Layer 6 of a small transformer language model trained on English Wikipedia (9 layers, counted from 0, width 128).
Take only the direct path to the model's output, skipping the later layers: a vector added to the residual stream pushes a token's score in proportion to its dot product with that token's output vector.

Output vectors of the tokens that the questions are about. A number n stands for (n - 500) times 0.0029.
"aining": 415 540 385 580 505 445 416 729 606 527 301 208 458 508 542 524 402 504 429 465 438 273 173 322 583 255 541 816 790 328 462 618 386 723 672 338 461 682 529 504 520 496 607 730 569 408 657 351 682 533 881 425 387 459 455 514 555 544 473 558 564 633 388 496 487 525 517 524 513 471 528 661 581 377 213 181 627 402 594 410 563 234 198 402 611 433 413 450 470 595 446 643 641 578 631 394 452 401 565 671 514 510 547 511 794 724 635 286 598 293 689 223 488 344 333 719 379 323 599 592 546 453 577 483 444 452 455 347
"'": 596 575 462 536 516 444 450 394 628 476 553 626 736 473 292 543 462 486 607 442 570 400 288 531 491 440 594 334 391 682 591 524 579 416 435 504 483 662 620 507 338 362 511 558 435 493 332 551 440 244 431 414 433 480 571 500 857 393 476 507 588 575 605 414 663 155 565 401 362 505 402 214 334 299 337 436 578 566 572 534 490 516 615 511 512 693 611 551 691 527 291 403 522 654 508 417 264 445 341 648 355 365 583 389 287 454 380 289 524 514 615 414 773 543 586 361 489 616 456 337 599 328 607 602 391 677 573 755
" attack": 440 572 613 552 614 229 440 493 384 547 504 519 430 494 203 483 696 600 396 447 376 270 208 506 398 462 366 450 479 615 616 544 548 497 511 360 462 316 375 653 582 602 381 500 437 552 660 510 548 467 716 504 658 667 572 446 544 455 507 423 343 539 544 442 605 741 417 294 571 472 308 626 621 430 602 380 669 571 444 384 373 389 327 599 643 500 654 420 467 548 580 530 390 464 616 490 683 633 277 533 204 569 516 482 587 519 682 451 475 516 665 459 567 511 529 536 482 312 511 570 460 399 438 444 733 611 347 507
"ivate": 511 505 422 578 490 342 764 455 625 754 330 248 482 532 350 522 662 627 360 609 396 436 323 550 563 384 575 472 486 381 505 634 692 458 850 370 322 899 322 353 412 477 625 701 709 708 464 258 587 576 505 424 396 515 654 708 427 163 401 741 650 657 394 628 680 451 551 657 514 485 624 397 667 509 322 657 486 409 562 496 338 430 421 298 519 688 513 280 369 797 637 378 663 376 528 353 542 643 301 385 596 668 702 290 592 601 760 571 559 819 713 455 185 481 531 478 517 678 451 547 183 355 505 491 432 500 540 395
" Succeeded": 711 512 356 505 444 327 443 500 415 628 644 484 506 588 335 580 407 468 766 518 477 553 26 573 977 355 599 714 869 642 350 496 575 593 805 652 139 684 700 427 550 409 187 576 912 484 461 107 672 271 817 368 302 573 718 384 671 358 438 797 259 664 492 105 676 533 717 559 488 400 643 654 654 554 516 146 346 310 588 453 271 257 518 471 392 479 556 371 433 587 629 418 487 676 595 281 500 661 411 610 114 682 474 247 726 570 731 551 452 468 831 506 782 506 494 500 539 617 670 542 179 330 529 363 808 829 282 682
"verage": 730 252 418 473 169 345 719 744 516 264 348 392 689 542 529 508 621 527 514 505 438 578 450 439 639 203 440 659 455 689 602 593 149 334 695 326 291 516 294 134 699 504 392 687 416 659 559 392 510 304 392 400 457 454 773 480 319 294 293 500 637 482 300 543 429 453 417 374 576 472 411 231 362 658 465 308 758 299 347 512 138 594 402 510 777 374 561 524 453 759 526 474 660 231 565 215 671 645 398 375 579 516 487 336 531 547 950 336 478 473 540 548 651 510 721 711 576 621 587 470 601 662 310 386 487 808 266 321
"pen": 596 241 146 619 464 599 826 568 555 680 416 649 571 496 557 567 432 585 500 306 410 511 182 658 528 356 481 374 660 783 825 552 167 740 676 245 197 393 404 491 616 512 397 757 799 271 814 543 505 406 461 741 838 644 485 447 323 436 495 697 144 725 434 563 490 477 579 494 546 494 589 527 492 550 334 594 525 612 546 410 648 605 574 345 571 509 462 594 263 671 257 534 467 610 246 529 345 673 426 491 277 378 389 426 491 461 672 617 312 278 549 538 566 586 769 382 547 692 531 555 140 308 451 671 555 587 298 790
"ollowing": 636 481 347 399 560 535 679 640 552 593 228 453 432 523 532 459 393 734 223 333 257 259 404 752 681 362 482 608 371 630 532 460 399 434 718 514 491 755 610 545 660 727 496 717 500 675 516 491 472 338 802 327 268 358 432 450 614 359 594 839 430 399 343 505 700 563 571 542 650 490 565 696 612 344 600 42 276 424 580 508 581 265 486 500 568 375 704 243 262 528 663 615 452 363 657 421 569 593 753 509 322 729 878 297 715 556 593 363 526 392 624 491 441 456 509 433 236 437 578 605 529 575 430 346 593 660 522 631
" lb": 700 353 733 672 405 191 536 480 532 426 404 223 655 544 436 735 641 663 376 586 440 489 364 267 414 426 625 540 481 652 495 586 690 481 492 559 547 541 250 405 580 539 211 562 505 619 667 232 611 477 505 282 381 668 554 598 583 704 370 601 449 380 399 407 377 702 694 458 310 413 495 713 560 491 450 511 438 659 625 542 366 515 486 691 850 695 482 255 479 707 430 393 367 390 385 505 824 339 258 563 561 723 483 433 780 496 588 403 306 544 738 357 336 422 478 722 420 311 288 538 309 311 410 437 688 938 568 566
" example": 515 746 486 636 100 224 669 598 392 566 380 393 378 510 255 473 572 465 472 520 346 578 470 717 758 371 468 392 470 790 366 548 243 452 472 439 566 553 353 481 468 528 468 544 614 396 468 430 386 519 778 525 199 678 304 472 509 309 356 552 544 577 218 533 868 666 272 516 470 484 448 575 417 205 358 196 554 736 757 508 349 448 650 400 500 567 383 486 373 872 689 538 648 654 884 462 718 718 303 477 448 744 732 402 517 713 754 311 314 442 558 391 603 330 605 876 436 440 747 682 411 369 403 542 688 671 579 521

Output weights of attention head 1. The head adds the sum of these rows, row i times number i of z. A number n stands for (n - 500) times 0.0017.
o0: 528 547 490 406 560 434 470 450 587 530 464 464 435 326 446 384 484 524 511 568 406 497 497 651 610 635 357 529 504 459 358 491 423 425 566 326 432 489 542 534 542 489 616 513 530 517 404 539 399 574 449 499 461 460 515 537 511 432 579 556 420 476 333 550 584 412 401 556 498 421 491 518 528 605 520 434 464 340 503 383 532 438 467 544 649 355 570 538 523 489 512 489 530 549 385 566 538 506 529 526 586 493 383 528 542 661 557 510 406 457 567 546 537 540 531 365 428 413 441 429 585 592 562 525 570 494 382 401
o1: 527 567 338 626 569 585 490 476 463 479 406 485 381 274 441 502 472 412 655 611 489 514 511 549 451 564 443 693 681 445 728 572 502 465 360 543 466 550 657 453 452 536 451 414 475 461 664 358 610 513 655 602 492 466 567 585 612 559 533 510 478 528 559 495 347 628 586 520 629 741 509 519 481 510 413 496 559 530 369 578 554 530 563 541 430 444 503 511 569 402 541 534 496 384 525 521 479 485 468 470 530 478 389 437 615 498 586 475 444 421 417 548 542 529 401 371 668 408 480 483 535 457 482 423 424 501 501 471
o2: 558 511 569 566 586 464 541 469 493 491 487 545 443 504 460 334 497 543 580 505 343 514 476 565 540 548 534 503 455 467 488 531 552 429 219 585 501 573 372 447 523 532 558 677 441 505 513 604 523 425 325 574 490 484 552 509 470 438 529 540 397 474 272 506 445 476 510 525 498 488 489 535 568 576 469 431 539 456 499 322 587 448 485 500 655 512 463 599 572 355 555 610 541 419 331 513 504 538 545 556 525 384 357 464 573 646 445 478 530 373 411 519 621 449 421 435 584 377 514 562 543 554 557 294 502 588 533 512
o3: 512 484 477 488 662 393 494 498 460 523 539 436 616 448 498 480 488 531 625 522 511 535 398 518 543 412 516 453 679 511 421 647 545 552 606 558 545 599 558 476 330 512 631 539 515 545 602 678 576 419 463 575 493 547 412 561 491 559 422 464 457 613 396 547 455 383 570 605 435 488 552 411 542 487 543 578 546 491 389 533 480 439 485 456 536 577 597 611 425 484 639 393 530 419 592 581 401 447 548 582 380 579 523 411 426 485 486 528 480 651 461 475 486 512 563 452 494 572 481 419 580 359 479 670 438 546 422 614
o4: 511 508 535 566 479 558 445 478 465 460 577 429 446 637 540 489 465 588 616 572 606 495 603 504 475 409 576 474 533 648 548 491 548 631 619 430 585 516 449 440 628 522 472 437 473 530 557 388 521 587 516 579 521 646 388 508 634 627 498 508 438 499 401 483 567 475 529 562 473 469 530 465 626 605 474 575 499 563 511 570 520 468 529 313 430 501 562 527 451 611 543 488 427 443 527 610 600 568 527 556 517 556 607 404 512 521 473 531 497 541 597 442 416 530 545 616 267 527 501 445 401 551 624 455 527 375 521 552
o5: 659 520 481 623 385 527 584 375 460 541 542 474 404 302 427 624 400 588 564 499 617 512 404 531 485 522 538 529 445 489 387 417 667 596 777 613 469 477 579 484 705 531 549 465 622 610 550 541 445 528 445 480 438 509 440 518 440 567 602 540 607 540 401 611 462 393 497 569 305 414 412 492 581 506 436 458 493 512 509 482 651 645 493 532 583 406 409 368 484 561 479 541 444 543 415 480 525 476 616 511 485 542 607 562 374 532 500 489 518 661 595 456 360 484 439 670 494 542 482 590 565 604 491 501 579 386 406 440
o6: 572 529 551 516 593 434 492 544 542 491 432 360 623 582 496 451 583 583 536 607 399 531 562 410 667 505 447 474 498 459 393 490 457 488 615 485 528 466 398 519 442 406 548 496 516 578 496 502 500 492 603 588 552 505 533 458 479 412 553 559 435 555 518 523 401 400 400 338 256 438 454 504 450 608 597 505 500 485 473 537 467 455 600 492 488 588 459 555 471 455 480 546 510 573 386 512 358 625 532 369 516 550 453 571 564 485 549 347 552 559 553 452 652 503 645 631 544 610 538 593 334 517 528 572 569 494 507 641
o7: 388 559 466 629 463 605 608 517 566 507 679 529 488 570 557 561 453 597 552 546 615 586 600 512 471 467 539 481 343 574 528 448 620 461 410 584 550 541 541 530 444 554 470 612 439 507 452 631 567 404 458 519 454 576 497 368 539 422 470 669 488 479 397 476 546 387 490 488 515 408 372 585 452 403 479 393 536 486 559 319 692 588 560 427 644 490 497 421 506 368 529 462 402 387 569 469 555 372 528 332 431 591 500 459 376 458 409 521 654 555 581 369 341 523 422 540 539 498 519 496 351 466 569 287 503 556 442 556
o8: 462 516 434 495 477 503 511 474 528 511 589 496 618 474 489 532 624 441 557 532 549 519 588 446 593 386 581 564 680 435 627 583 504 503 518 444 404 521 481 492 235 445 555 603 609 461 453 629 592 445 642 525 480 664 546 406 570 446 427 638 547 560 652 422 424 554 664 421 539 555 576 508 546 425 518 506 514 535 543 557 525 390 410 457 399 611 448 537 486 396 551 380 450 524 521 384 379 493 546 537 341 628 483 350 547 402 510 453 392 488 500 597 643 428 468 563 635 592 447 489 424 431 558 356 520 528 506 565
o9: 568 437 488 538 421 496 498 533 376 456 472 623 548 790 527 477 404 505 527 511 524 535 620 607 516 568 449 382 459 530 326 488 537 442 386 530 496 520 468 399 631 453 515 721 523 560 492 597 499 398 472 498 456 442 425 472 544 422 557 434 384 505 373 496 579 445 514 652 477 498 539 504 567 477 354 452 512 543 418 457 595 583 586 554 511 483 434 499 594 360 490 449 564 390 519 534 382 490 463 556 423 544 515 529 372 481 307 453 519 518 529 430 497 615 562 454 367 535 517 539 574 504 458 274 488 636 478 543
o10: 639 547 459 492 469 568 412 494 613 514 433 454 373 710 454 479 402 490 540 386 466 522 426 580 514 473 409 308 466 502 607 523 529 516 634 496 534 471 617 469 521 508 506 472 498 584 497 441 556 418 384 569 514 485 440 509 626 520 558 496 560 493 464 525 401 480 580 582 438 458 540 424 574 587 518 561 439 451 527 504 511 543 582 443 461 530 491 464 585 482 480 487 519 575 580 656 554 499 361 582 578 399 516 415 457 715 542 549 500 462 567 511 502 556 510 452 371 572 450 537 568 638 466 596 565 463 470 492
o11: 461 514 457 522 537 522 322 517 647 574 499 453 534 365 452 349 462 544 404 547 472 448 332 621 502 398 464 332 464 561 531 522 538 463 409 458 505 692 469 579 514 558 374 585 412 498 585 293 527 357 512 482 558 495 678 426 555 464 469 439 657 525 302 487 609 489 482 497 527 487 500 471 584 361 466 491 500 360 511 476 491 426 554 448 552 615 469 405 653 523 520 509 556 685 504 470 620 513 389 505 386 350 402 453 454 349 543 472 433 431 419 412 632 545 508 400 692 372 481 530 616 469 440 635 405 693 654 706
o12: 471 456 479 466 535 351 494 619 533 523 504 435 515 437 449 431 451 644 384 547 335 498 574 492 478 517 392 473 603 479 481 549 367 466 465 436 564 430 428 447 455 517 604 487 557 459 499 559 368 651 537 518 562 475 640 425 458 446 589 558 432 638 469 435 420 459 434 410 445 604 455 560 476 669 751 432 492 473 363 581 580 542 518 666 600 528 557 534 378 424 473 356 485 366 522 520 584 447 500 580 435 398 388 552 531 471 394 431 443 575 382 390 641 512 489 564 570 440 503 442 211 483 424 650 460 502 456 565
o13: 345 526 443 431 556 486 472 463 549 450 490 473 456 603 620 303 541 512 370 511 388 499 432 695 463 571 439 443 511 467 565 654 450 346 550 493 544 521 401 455 436 575 405 403 580 579 557 565 506 684 512 456 474 530 553 527 496 608 598 503 506 515 481 444 350 561 444 465 561 485 465 631 599 590 574 552 509 488 345 571 382 502 447 516 486 516 467 540 507 486 590 565 592 475 501 565 489 500 586 401 621 435 416 654 505 438 554 462 511 362 423 616 374 516 587 530 533 423 610 509 495 564 377 589 588 416 501 553
o14: 544 445 460 573 400 550 514 566 564 561 385 546 411 317 445 541 490 394 439 366 354 505 661 391 464 546 393 391 508 568 499 593 373 510 493 567 519 372 394 468 610 344 555 506 538 534 601 555 549 536 540 506 449 491 392 504 388 487 425 496 512 541 550 502 426 651 587 509 386 724 451 547 558 650 507 513 596 557 651 580 533 418 507 483 461 615 466 462 476 566 442 447 429 378 658 576 600 509 473 482 643 508 497 546 582 526 543 511 443 487 660 595 479 479 465 636 509 490 499 603 345 608 481 480 387 294 483 539
o15: 419 558 403 447 488 593 506 571 558 549 445 503 556 645 538 487 551 570 528 527 463 517 419 455 330 492 535 589 681 582 617 484 407 510 516 469 505 501 552 624 491 434 377 524 401 383 440 550 579 503 428 557 481 683 568 591 586 538 427 549 460 519 700 507 482 713 490 485 579 374 533 594 482 458 466 457 510 544 483 632 611 525 610 460 455 448 301 526 429 569 661 518 404 587 486 440 531 511 507 430 419 480 411 453 619 520 428 516 505 456 527 587 500 522 420 606 703 464 486 544 473 483 735 408 495 438 514 503
o16: 554 562 436 562 538 523 578 496 460 481 556 524 372 176 545 569 436 522 561 406 466 437 448 509 448 477 635 577 481 606 504 371 515 570 549 593 559 469 587 443 673 586 528 422 422 402 569 561 503 574 468 444 620 544 399 538 444 454 541 475 358 477 415 573 494 489 492 497 555 535 620 586 473 509 400 335 501 451 589 401 584 577 482 509 605 468 480 530 447 501 523 511 476 374 538 481 496 538 464 461 461 454 574 580 617 505 385 501 506 553 462 566 469 523 493 399 438 461 584 520 449 454 406 292 705 623 351 379
o17: 644 525 496 468 509 476 518 491 477 460 360 424 469 465 457 465 455 493 434 447 432 451 465 537 539 643 460 548 288 537 427 415 441 496 622 558 638 426 462 486 830 575 497 423 405 520 521 335 475 602 376 433 502 446 449 585 513 505 580 300 338 431 330 507 571 485 380 480 435 419 461 416 497 583 352 509 449 476 491 470 451 582 441 591 490 357 500 455 664 638 529 613 538 573 465 549 493 534 538 553 576 409 567 567 495 481 527 525 548 453 532 476 520 532 513 485 262 469 507 450 499 572 456 516 586 584 423 398
o18: 504 374 504 407 460 563 636 480 453 649 522 523 482 792 516 423 521 465 600 540 419 564 482 515 363 497 467 586 523 332 438 464 503 487 438 546 313 508 494 494 363 521 496 464 450 468 454 637 555 513 500 573 484 578 494 487 428 564 424 502 617 483 651 669 431 706 528 502 518 444 618 513 590 309 463 440 580 530 390 414 491 536 547 505 501 472 524 526 546 410 678 538 395 440 455 464 514 515 540 497 516 552 458 484 558 682 544 471 499 446 348 568 497 433 373 645 656 524 467 515 748 438 466 498 451 415 410 450
o19: 596 535 614 628 576 448 437 547 412 429 410 518 367 447 397 643 424 481 533 529 529 462 327 515 431 500 555 521 440 460 454 383 601 574 529 574 419 512 597 514 605 408 438 536 481 614 638 580 532 447 458 421 586 431 412 629 493 560 532 486 364 532 427 573 458 417 536 618 521 451 432 414 664 599 443 446 519 420 446 515 576 529 564 486 483 477 448 521 416 657 536 602 406 548 537 428 557 518 428 601 567 508 520 358 421 655 524 563 528 492 644 493 355 547 405 353 719 496 615 517 647 609 608 480 477 489 396 486
o20: 359 440 381 502 518 538 385 591 450 549 418 556 441 460 530 343 597 473 561 473 516 464 334 597 506 560 554 416 498 480 630 568 432 432 410 590 552 581 463 419 473 548 417 581 511 403 521 573 608 415 545 474 476 462 518 344 562 612 577 562 600 542 429 560 492 720 532 464 616 623 633 608 603 450 487 311 578 318 371 584 457 489 382 482 575 543 536 398 493 587 517 526 481 403 495 486 569 429 477 569 610 451 357 449 445 478 660 447 488 320 405 497 497 414 492 377 560 381 506 546 772 345 441 578 383 665 549 545
o21: 498 606 573 550 524 432 485 467 529 530 603 486 487 156 473 617 515 640 602 523 605 519 475 443 463 411 566 475 554 549 551 396 571 571 405 464 525 498 530 428 447 524 432 379 557 498 544 558 455 462 486 488 544 567 423 468 565 523 480 620 525 487 422 539 566 519 424 517 528 514 523 599 547 464 568 511 533 444 565 488 490 518 464 346 507 566 491 515 405 539 544 462 424 405 508 444 496 492 431 450 484 553 427 499 558 413 353 442 549 571 499 409 348 466 449 557 607 473 624 583 385 352 570 394 477 510 504 508
o22: 422 317 651 560 448 490 458 462 494 396 487 538 694 561 500 554 406 504 456 498 445 546 517 458 395 502 450 591 494 386 378 470 441 545 563 533 469 507 442 500 533 448 386 592 516 492 584 514 508 457 547 419 503 480 456 445 533 576 521 426 460 524 550 515 458 524 454 427 501 384 536 379 535 546 461 536 489 548 400 585 421 508 497 494 435 494 505 508 572 537 574 471 474 457 510 480 440 574 526 473 548 601 446 398 405 290 462 449 386 562 441 590 410 387 591 485 577 505 633 546 474 503 456 598 480 562 547 545
o23: 479 491 379 446 470 462 577 454 482 539 505 417 410 167 437 630 523 646 594 435 501 514 453 544 565 623 537 621 448 508 494 427 508 649 770 527 581 420 610 542 614 563 641 472 517 449 505 620 421 516 518 463 507 549 364 467 626 511 691 611 544 459 542 625 606 494 408 355 417 543 488 532 430 504 530 362 524 490 513 498 592 581 355 512 481 446 549 520 487 498 637 386 429 515 411 505 460 535 560 526 507 514 487 469 467 469 523 467 401 453 542 527 498 314 525 439 319 566 440 521 554 462 534 541 592 517 409 501
o24: 572 399 579 438 407 500 521 378 460 634 550 413 511 15 383 447 494 580 515 445 627 526 388 460 612 525 545 451 391 489 443 436 555 550 517 524 443 461 361 501 523 557 527 325 546 529 552 557 532 463 502 411 545 479 495 468 567 478 522 414 604 425 490 562 556 528 503 630 349 556 533 323 465 433 513 487 495 518 579 364 446 502 298 439 626 561 558 423 474 633 538 495 506 489 496 505 511 545 470 588 509 469 509 553 507 584 532 474 550 557 490 505 356 478 503 593 352 451 620 543 616 533 502 526 413 615 560 459
o25: 504 466 579 469 421 417 480 501 449 523 539 512 596 817 539 458 487 418 470 525 548 566 680 555 511 550 357 546 608 424 342 426 471 579 447 563 449 330 458 364 603 584 476 403 522 605 589 505 493 490 518 564 389 525 446 348 318 409 497 526 556 477 472 541 469 601 490 632 444 511 414 578 564 397 500 557 516 666 442 419 453 553 538 586 407 439 525 521 493 511 500 541 567 474 406 470 554 551 526 446 474 632 557 517 456 355 479 602 591 570 462 470 508 558 362 615 526 442 498 542 390 590 434 541 491 457 591 354
o26: 394 555 381 398 504 429 480 494 573 397 531 474 588 524 485 357 614 504 486 475 478 550 576 421 536 401 461 492 450 508 462 507 458 524 646 431 499 461 379 521 283 420 522 457 473 439 399 484 516 610 563 504 537 652 554 409 585 573 460 474 400 614 586 460 574 440 480 419 362 481 472 425 445 539 541 600 545 520 497 718 468 590 583 523 477 662 593 499 473 600 452 374 462 546 467 528 489 620 452 621 372 410 557 562 502 377 436 514 503 536 569 515 574 523 565 478 589 536 440 467 303 507 581 673 579 583 506 576
o27: 384 595 539 469 438 455 484 465 368 412 468 652 485 627 549 559 493 542 513 456 516 542 544 547 456 546 531 564 501 588 551 441 478 545 511 480 491 509 588 458 480 420 483 575 534 468 297 475 505 455 468 543 397 534 402 445 469 499 561 547 408 588 354 535 490 596 535 447 570 426 556 519 506 603 309 462 538 408 496 557 658 535 477 478 548 409 447 583 611 468 388 513 446 359 407 456 474 362 554 459 560 517 486 540 635 502 481 476 379 499 531 524 385 539 478 539 637 346 412 553 541 448 588 419 503 521 558 443
o28: 561 615 609 528 491 428 552 506 498 570 543 533 452 749 672 428 505 507 441 372 508 495 478 466 465 587 460 604 626 392 619 615 416 505 443 433 603 472 472 411 486 638 532 395 561 453 354 474 459 433 382 357 428 474 401 560 502 386 433 423 489 442 496 432 466 557 556 494 553 620 535 490 553 503 531 640 385 475 460 557 282 520 439 499 258 555 495 486 469 524 482 533 522 556 490 539 540 385 310 520 420 419 383 336 549 548 547 509 588 430 321 473 625 570 549 533 415 526 431 505 417 548 510 414 387 494 575 483
o29: 288 352 527 456 559 498 585 538 578 451 479 518 502 329 515 459 546 584 394 374 366 526 405 538 555 471 462 339 352 501 537 468 394 568 367 501 511 634 449 445 337 411 437 542 529 439 446 541 422 539 513 306 393 453 605 511 434 543 645 548 464 507 427 292 469 511 463 419 517 469 559 420 378 491 479 440 461 491 517 483 450 407 430 469 596 501 564 360 590 412 547 485 541 475 444 532 506 481 471 332 518 491 513 537 458 244 484 433 539 361 505 470 427 445 624 455 672 396 458 506 625 473 509 540 427 655 540 598
o30: 615 572 452 398 578 435 466 639 507 532 404 287 558 716 572 328 491 339 433 472 355 507 584 508 505 521 456 566 555 385 389 507 320 505 672 457 575 457 405 545 558 548 536 417 406 528 516 418 436 621 412 479 550 584 555 506 487 413 406 349 340 484 505 454 531 527 381 472 462 390 536 398 476 500 585 470 417 539 563 553 436 442 540 646 493 440 445 530 481 620 550 591 508 511 556 519 549 548 516 549 388 404 608 509 501 509 525 477 549 537 444 457 604 563 504 530 373 569 442 378 364 459 435 613 457 516 431 502
o31: 592 573 503 467 400 420 560 426 464 446 493 481 479 394 529 528 566 452 478 334 468 622 411 435 459 413 499 577 604 406 342 504 560 425 555 499 622 576 626 479 570 563 553 480 558 434 416 583 471 502 485 637 518 493 396 467 495 511 423 490 622 515 411 502 489 548 536 456 504 535 551 478 584 566 519 516 413 390 512 503 456 490 365 535 475 513 551 397 349 506 466 369 473 361 542 501 518 505 477 645 534 575 497 540 531 666 456 460 492 537 486 571 535 527 478 594 444 579 501 527 570 546 509 249 566 463 498 496

Each question shows a token from some text and the vector z that the head gathered there. A number n stands for (n - 500) times 0.006.

"it": 449 251 411 425 523 565 669 566 420 430 459 568 506 520 533 464 395 430 272 638 531 690 521 450 556 471 487 573 556 576 414 402
Which three tokens does it push up most, strongest first? " lb", "ivate", "'"

" '": 516 507 439 535 572 547 530 542 483 427 490 545 528 470 530 470 555 477 359 488 448 660 469 569 588 395 601 405 400 578 485 464
Which of these tokens does it push up most? "'"

"ón": 567 446 463 518 585 597 468 547 455 430 531 528 512 527 649 383 541 497 359 449 587 564 444 552 671 398 552 462 362 573 533 529
Pushed down most: " Succeeded"

" un": 491 411 488 557 551 496 777 420 519 514 497 512 479 592 548 404 421 453 373 569 552 732 539 542 706 509 531 437 522 550 370 419
Which of these tokens does it push up most? "ivate"

"amp": 549 407 552 542 543 483 582 466 522 448 427 447 462 426 553 458 400 556 504 525 465 451 570 454 509 518 493 549 489 514 579 553
Which three tokens does it push up most, strongest first? "verage", "ivate", " example"

" treat": 542 435 505 553 537 508 595 560 478 546 491 434 525 492 446 436 596 543 454 483 470 562 472 469 502 554 492 529 492 449 587 482
Which of these tokens does it push up most? " example"

" in": 549 544 499 513 606 572 536 535 544 471 477 464 540 483 553 511 579 465 441 461 524 614 444 540 534 442 549 539 407 520 450 482
Pushed down most: "verage"

" low": 573 535 534 530 506 505 540 471 542 553 486 508 517 487 496 514 538 495 488 458 530 534 450 508 525 482 509 522 530 467 491 524
Pushed down most: " lb"

"an": 522 626 494 510 514 518 503 462 473 404 472 539 531 534 499 528 504 481 527 460 595 558 469 515 527 429 484 481 443 537 488 469
Which two tokens does it push up most, strongest first? "aining", " attack"

" only": 527 539 474 544 455 449 504 442 527 518 546 497 558 529 524 471 551 468 477 527 519 620 497 503 462 507 496 546 564 465 469 469
Which of these tokens does it push up most? "pen"

" School": 349 198 362 697 338 406 522 574 588 564 522 966 410 260 258 428 337 374 256 520 436 655 540 474 683 328 779 270 494 684 450 332
Which of these tokens does it push up most? "'"

" n": 546 512 481 514 537 565 551 500 496 441 503 452 562 536 515 506 555 468 469 509 523 573 455 546 550 492 551 447 491 440 521 519
Pushed down most: "'"

" med": 608 521 555 462 582 616 606 591 496 457 530 383 488 499 532 494 583 490 451 491 433 586 373 536 513 400 420 509 422 475 507 522
Which of these tokens does it push up most? "ollowing"

"ric": 540 616 494 524 539 523 505 456 496 411 492 522 517 510 516 505 492 488 518 472 581 540 463 537 521 420 479 476 439 523 501 485
Which of these tokens does it push up most? "aining"

"í": 546 363 569 504 626 557 566 628 441 419 554 570 494 462 614 520 551 478 532 542 454 552 446 471 566 572 598 418 392 474 557 531
Which of these tokens does it push up most? " example"

"ang": 572 478 453 463 565 525 357 710 297 480 608 631 415 382 574 414 462 455 425 645 489 492 472 316 462 494 493 457 352 548 499 561
Pushed down most: "pen"

" a": 542 555 505 489 509 475 490 448 543 554 501 506 507 488 497 515 526 516 495 434 545 538 476 507 523 511 473 544 529 472 508 496
Which of these tokens does it push up most? "aining"

" curr": 588 513 554 538 539 563 522 533 443 497 551 567 466 498 417 471 500 550 501 454 527 590 458 520 663 545 485 489 555 465 473 514
Pushed down most: "pen"

").": 478 646 478 474 431 489 498 509 417 441 422 530 539 536 457 559 537 498 526 445 578 598 492 474 544 504 475 491 452 561 474 414
Which three tokens does it push up most, strongest first? " attack", "aining", " lb"

"hel": 542 626 543 526 520 523 547 434 510 424 483 496 564 549 562 504 552 464 521 483 543 581 467 537 535 457 535 464 453 491 482 487
Pushed down most: "'"

"ing": 596 556 541 479 444 534 508 493 559 543 502 541 544 519 521 519 559 498 514 435 581 582 468 558 538 509 466 509 500 516 443 484
Which three tokens does it push up most, strongest first? "ollowing", "aining", " attack"

"ased": 457 547 439 503 551 549 547 538 531 388 437 408 553 510 466 619 513 398 558 435 305 678 451 494 516 595 603 445 499 408 527 473
Pushed down most: "ollowing"

" de": 536 333 505 660 714 577 381 578 443 495 554 645 478 477 719 450 457 413 442 551 626 609 483 432 672 589 548 405 413 530 532 601
Which three tokens does it push up most, strongest first? "ivate", " example", " lb"

" act": 495 551 481 477 488 493 449 494 508 462 425 474 537 514 533 519 593 440 491 475 559 611 486 526 545 465 479 507 461 492 447 525
Which two tokens does it push up most, strongest first? "aining", " attack"

"e": 587 525 564 479 513 472 563 487 538 547 557 545 518 546 547 472 488 508 501 414 481 559 466 507 515 546 511 510 546 518 524 485
Which of these tokens does it push up most? " example"

"us": 492 409 494 554 558 482 767 425 521 516 501 517 467 596 550 389 416 451 359 579 577 735 523 514 709 530 510 457 530 543 373 425
Pushed down most: "ollowing"

"ine": 597 572 545 510 459 467 467 548 510 475 478 535 546 526 498 517 611 492 486 482 581 568 416 576 487 446 508 485 494 556 481 521
Pushed down most: "ivate"

" D": 524 576 542 530 529 533 535 539 552 505 493 503 493 497 496 468 579 495 488 456 506 593 449 552 483 508 432 473 495 481 483 513
Pushed down most: "verage"

"as": 579 479 440 491 557 654 523 485 514 409 609 458 485 469 575 372 524 469 484 446 516 542 339 591 681 479 526 395 430 453 530 523
Which three tokens does it push up most, strongest first? "ivate", " example", "ollowing"

"v": 505 414 526 498 528 525 490 539 469 424 491 612 513 441 577 499 534 519 420 532 524 552 450 486 553 545 578 451 450 514 572 503
Which of these tokens does it push up most? " example"

"ther": 562 584 524 533 487 537 483 536 454 439 407 489 614 523 422 564 559 442 535 498 475 677 425 516 553 528 513 424 425 494 505 505
Which of these tokens does it push up most? " attack"

" associ": 491 536 494 511 500 497 466 508 517 475 448 437 512 517 545 514 589 452 514 446 521 570 455 501 547 495 483 491 470 467 477 519
Which of these tokens does it push up most? "aining"

"al": 453 570 455 532 550 540 527 511 549 412 460 434 536 530 483 615 498 404 571 451 383 641 468 509 511 575 585 456 511 418 525 475
Pushed down most: "ollowing"

" pro": 487 456 471 529 549 579 508 582 504 522 472 523 507 450 488 421 553 476 397 493 524 650 464 494 534 522 488 534 533 532 455 527
Which of these tokens does it push up most? " lb"

"l": 577 492 520 565 624 594 597 556 525 445 510 447 550 444 484 409 495 516 468 448 457 604 357 611 621 487 509 436 453 437 573 457
Which two tokens does it push up most, strongest first? "ivate", " example"

" get": 538 548 466 545 464 475 487 458 536 502 549 492 549 520 497 449 547 462 443 522 512 616 488 523 495 491 499 523 551 485 451 467
Which two tokens does it push up most, strongest first? " Succeeded", "pen"

"ate": 595 571 548 521 469 478 469 540 498 462 487 535 544 519 496 527 608 497 493 501 572 578 413 570 502 442 503 493 486 533 487 522
Pushed down most: "ivate"

" p": 543 530 521 553 572 586 550 578 516 523 538 465 475 569 473 398 550 489 495 505 490 540 516 529 514 489 437 451 478 514 496 501
Which three tokens does it push up most, strongest first? "ollowing", "ivate", " Succeeded"

" church": 549 658 562 544 508 489 538 480 538 450 484 546 527 549 517 502 581 456 518 442 556 590 431 552 487 451 490 471 478 525 445 506
Which of these tokens does it push up most? "aining"

"er": 439 578 490 522 534 632 691 477 562 464 516 512 474 556 528 445 455 450 396 575 459 777 529 614 627 476 576 448 518 530 370 480
Pushed down most: "verage"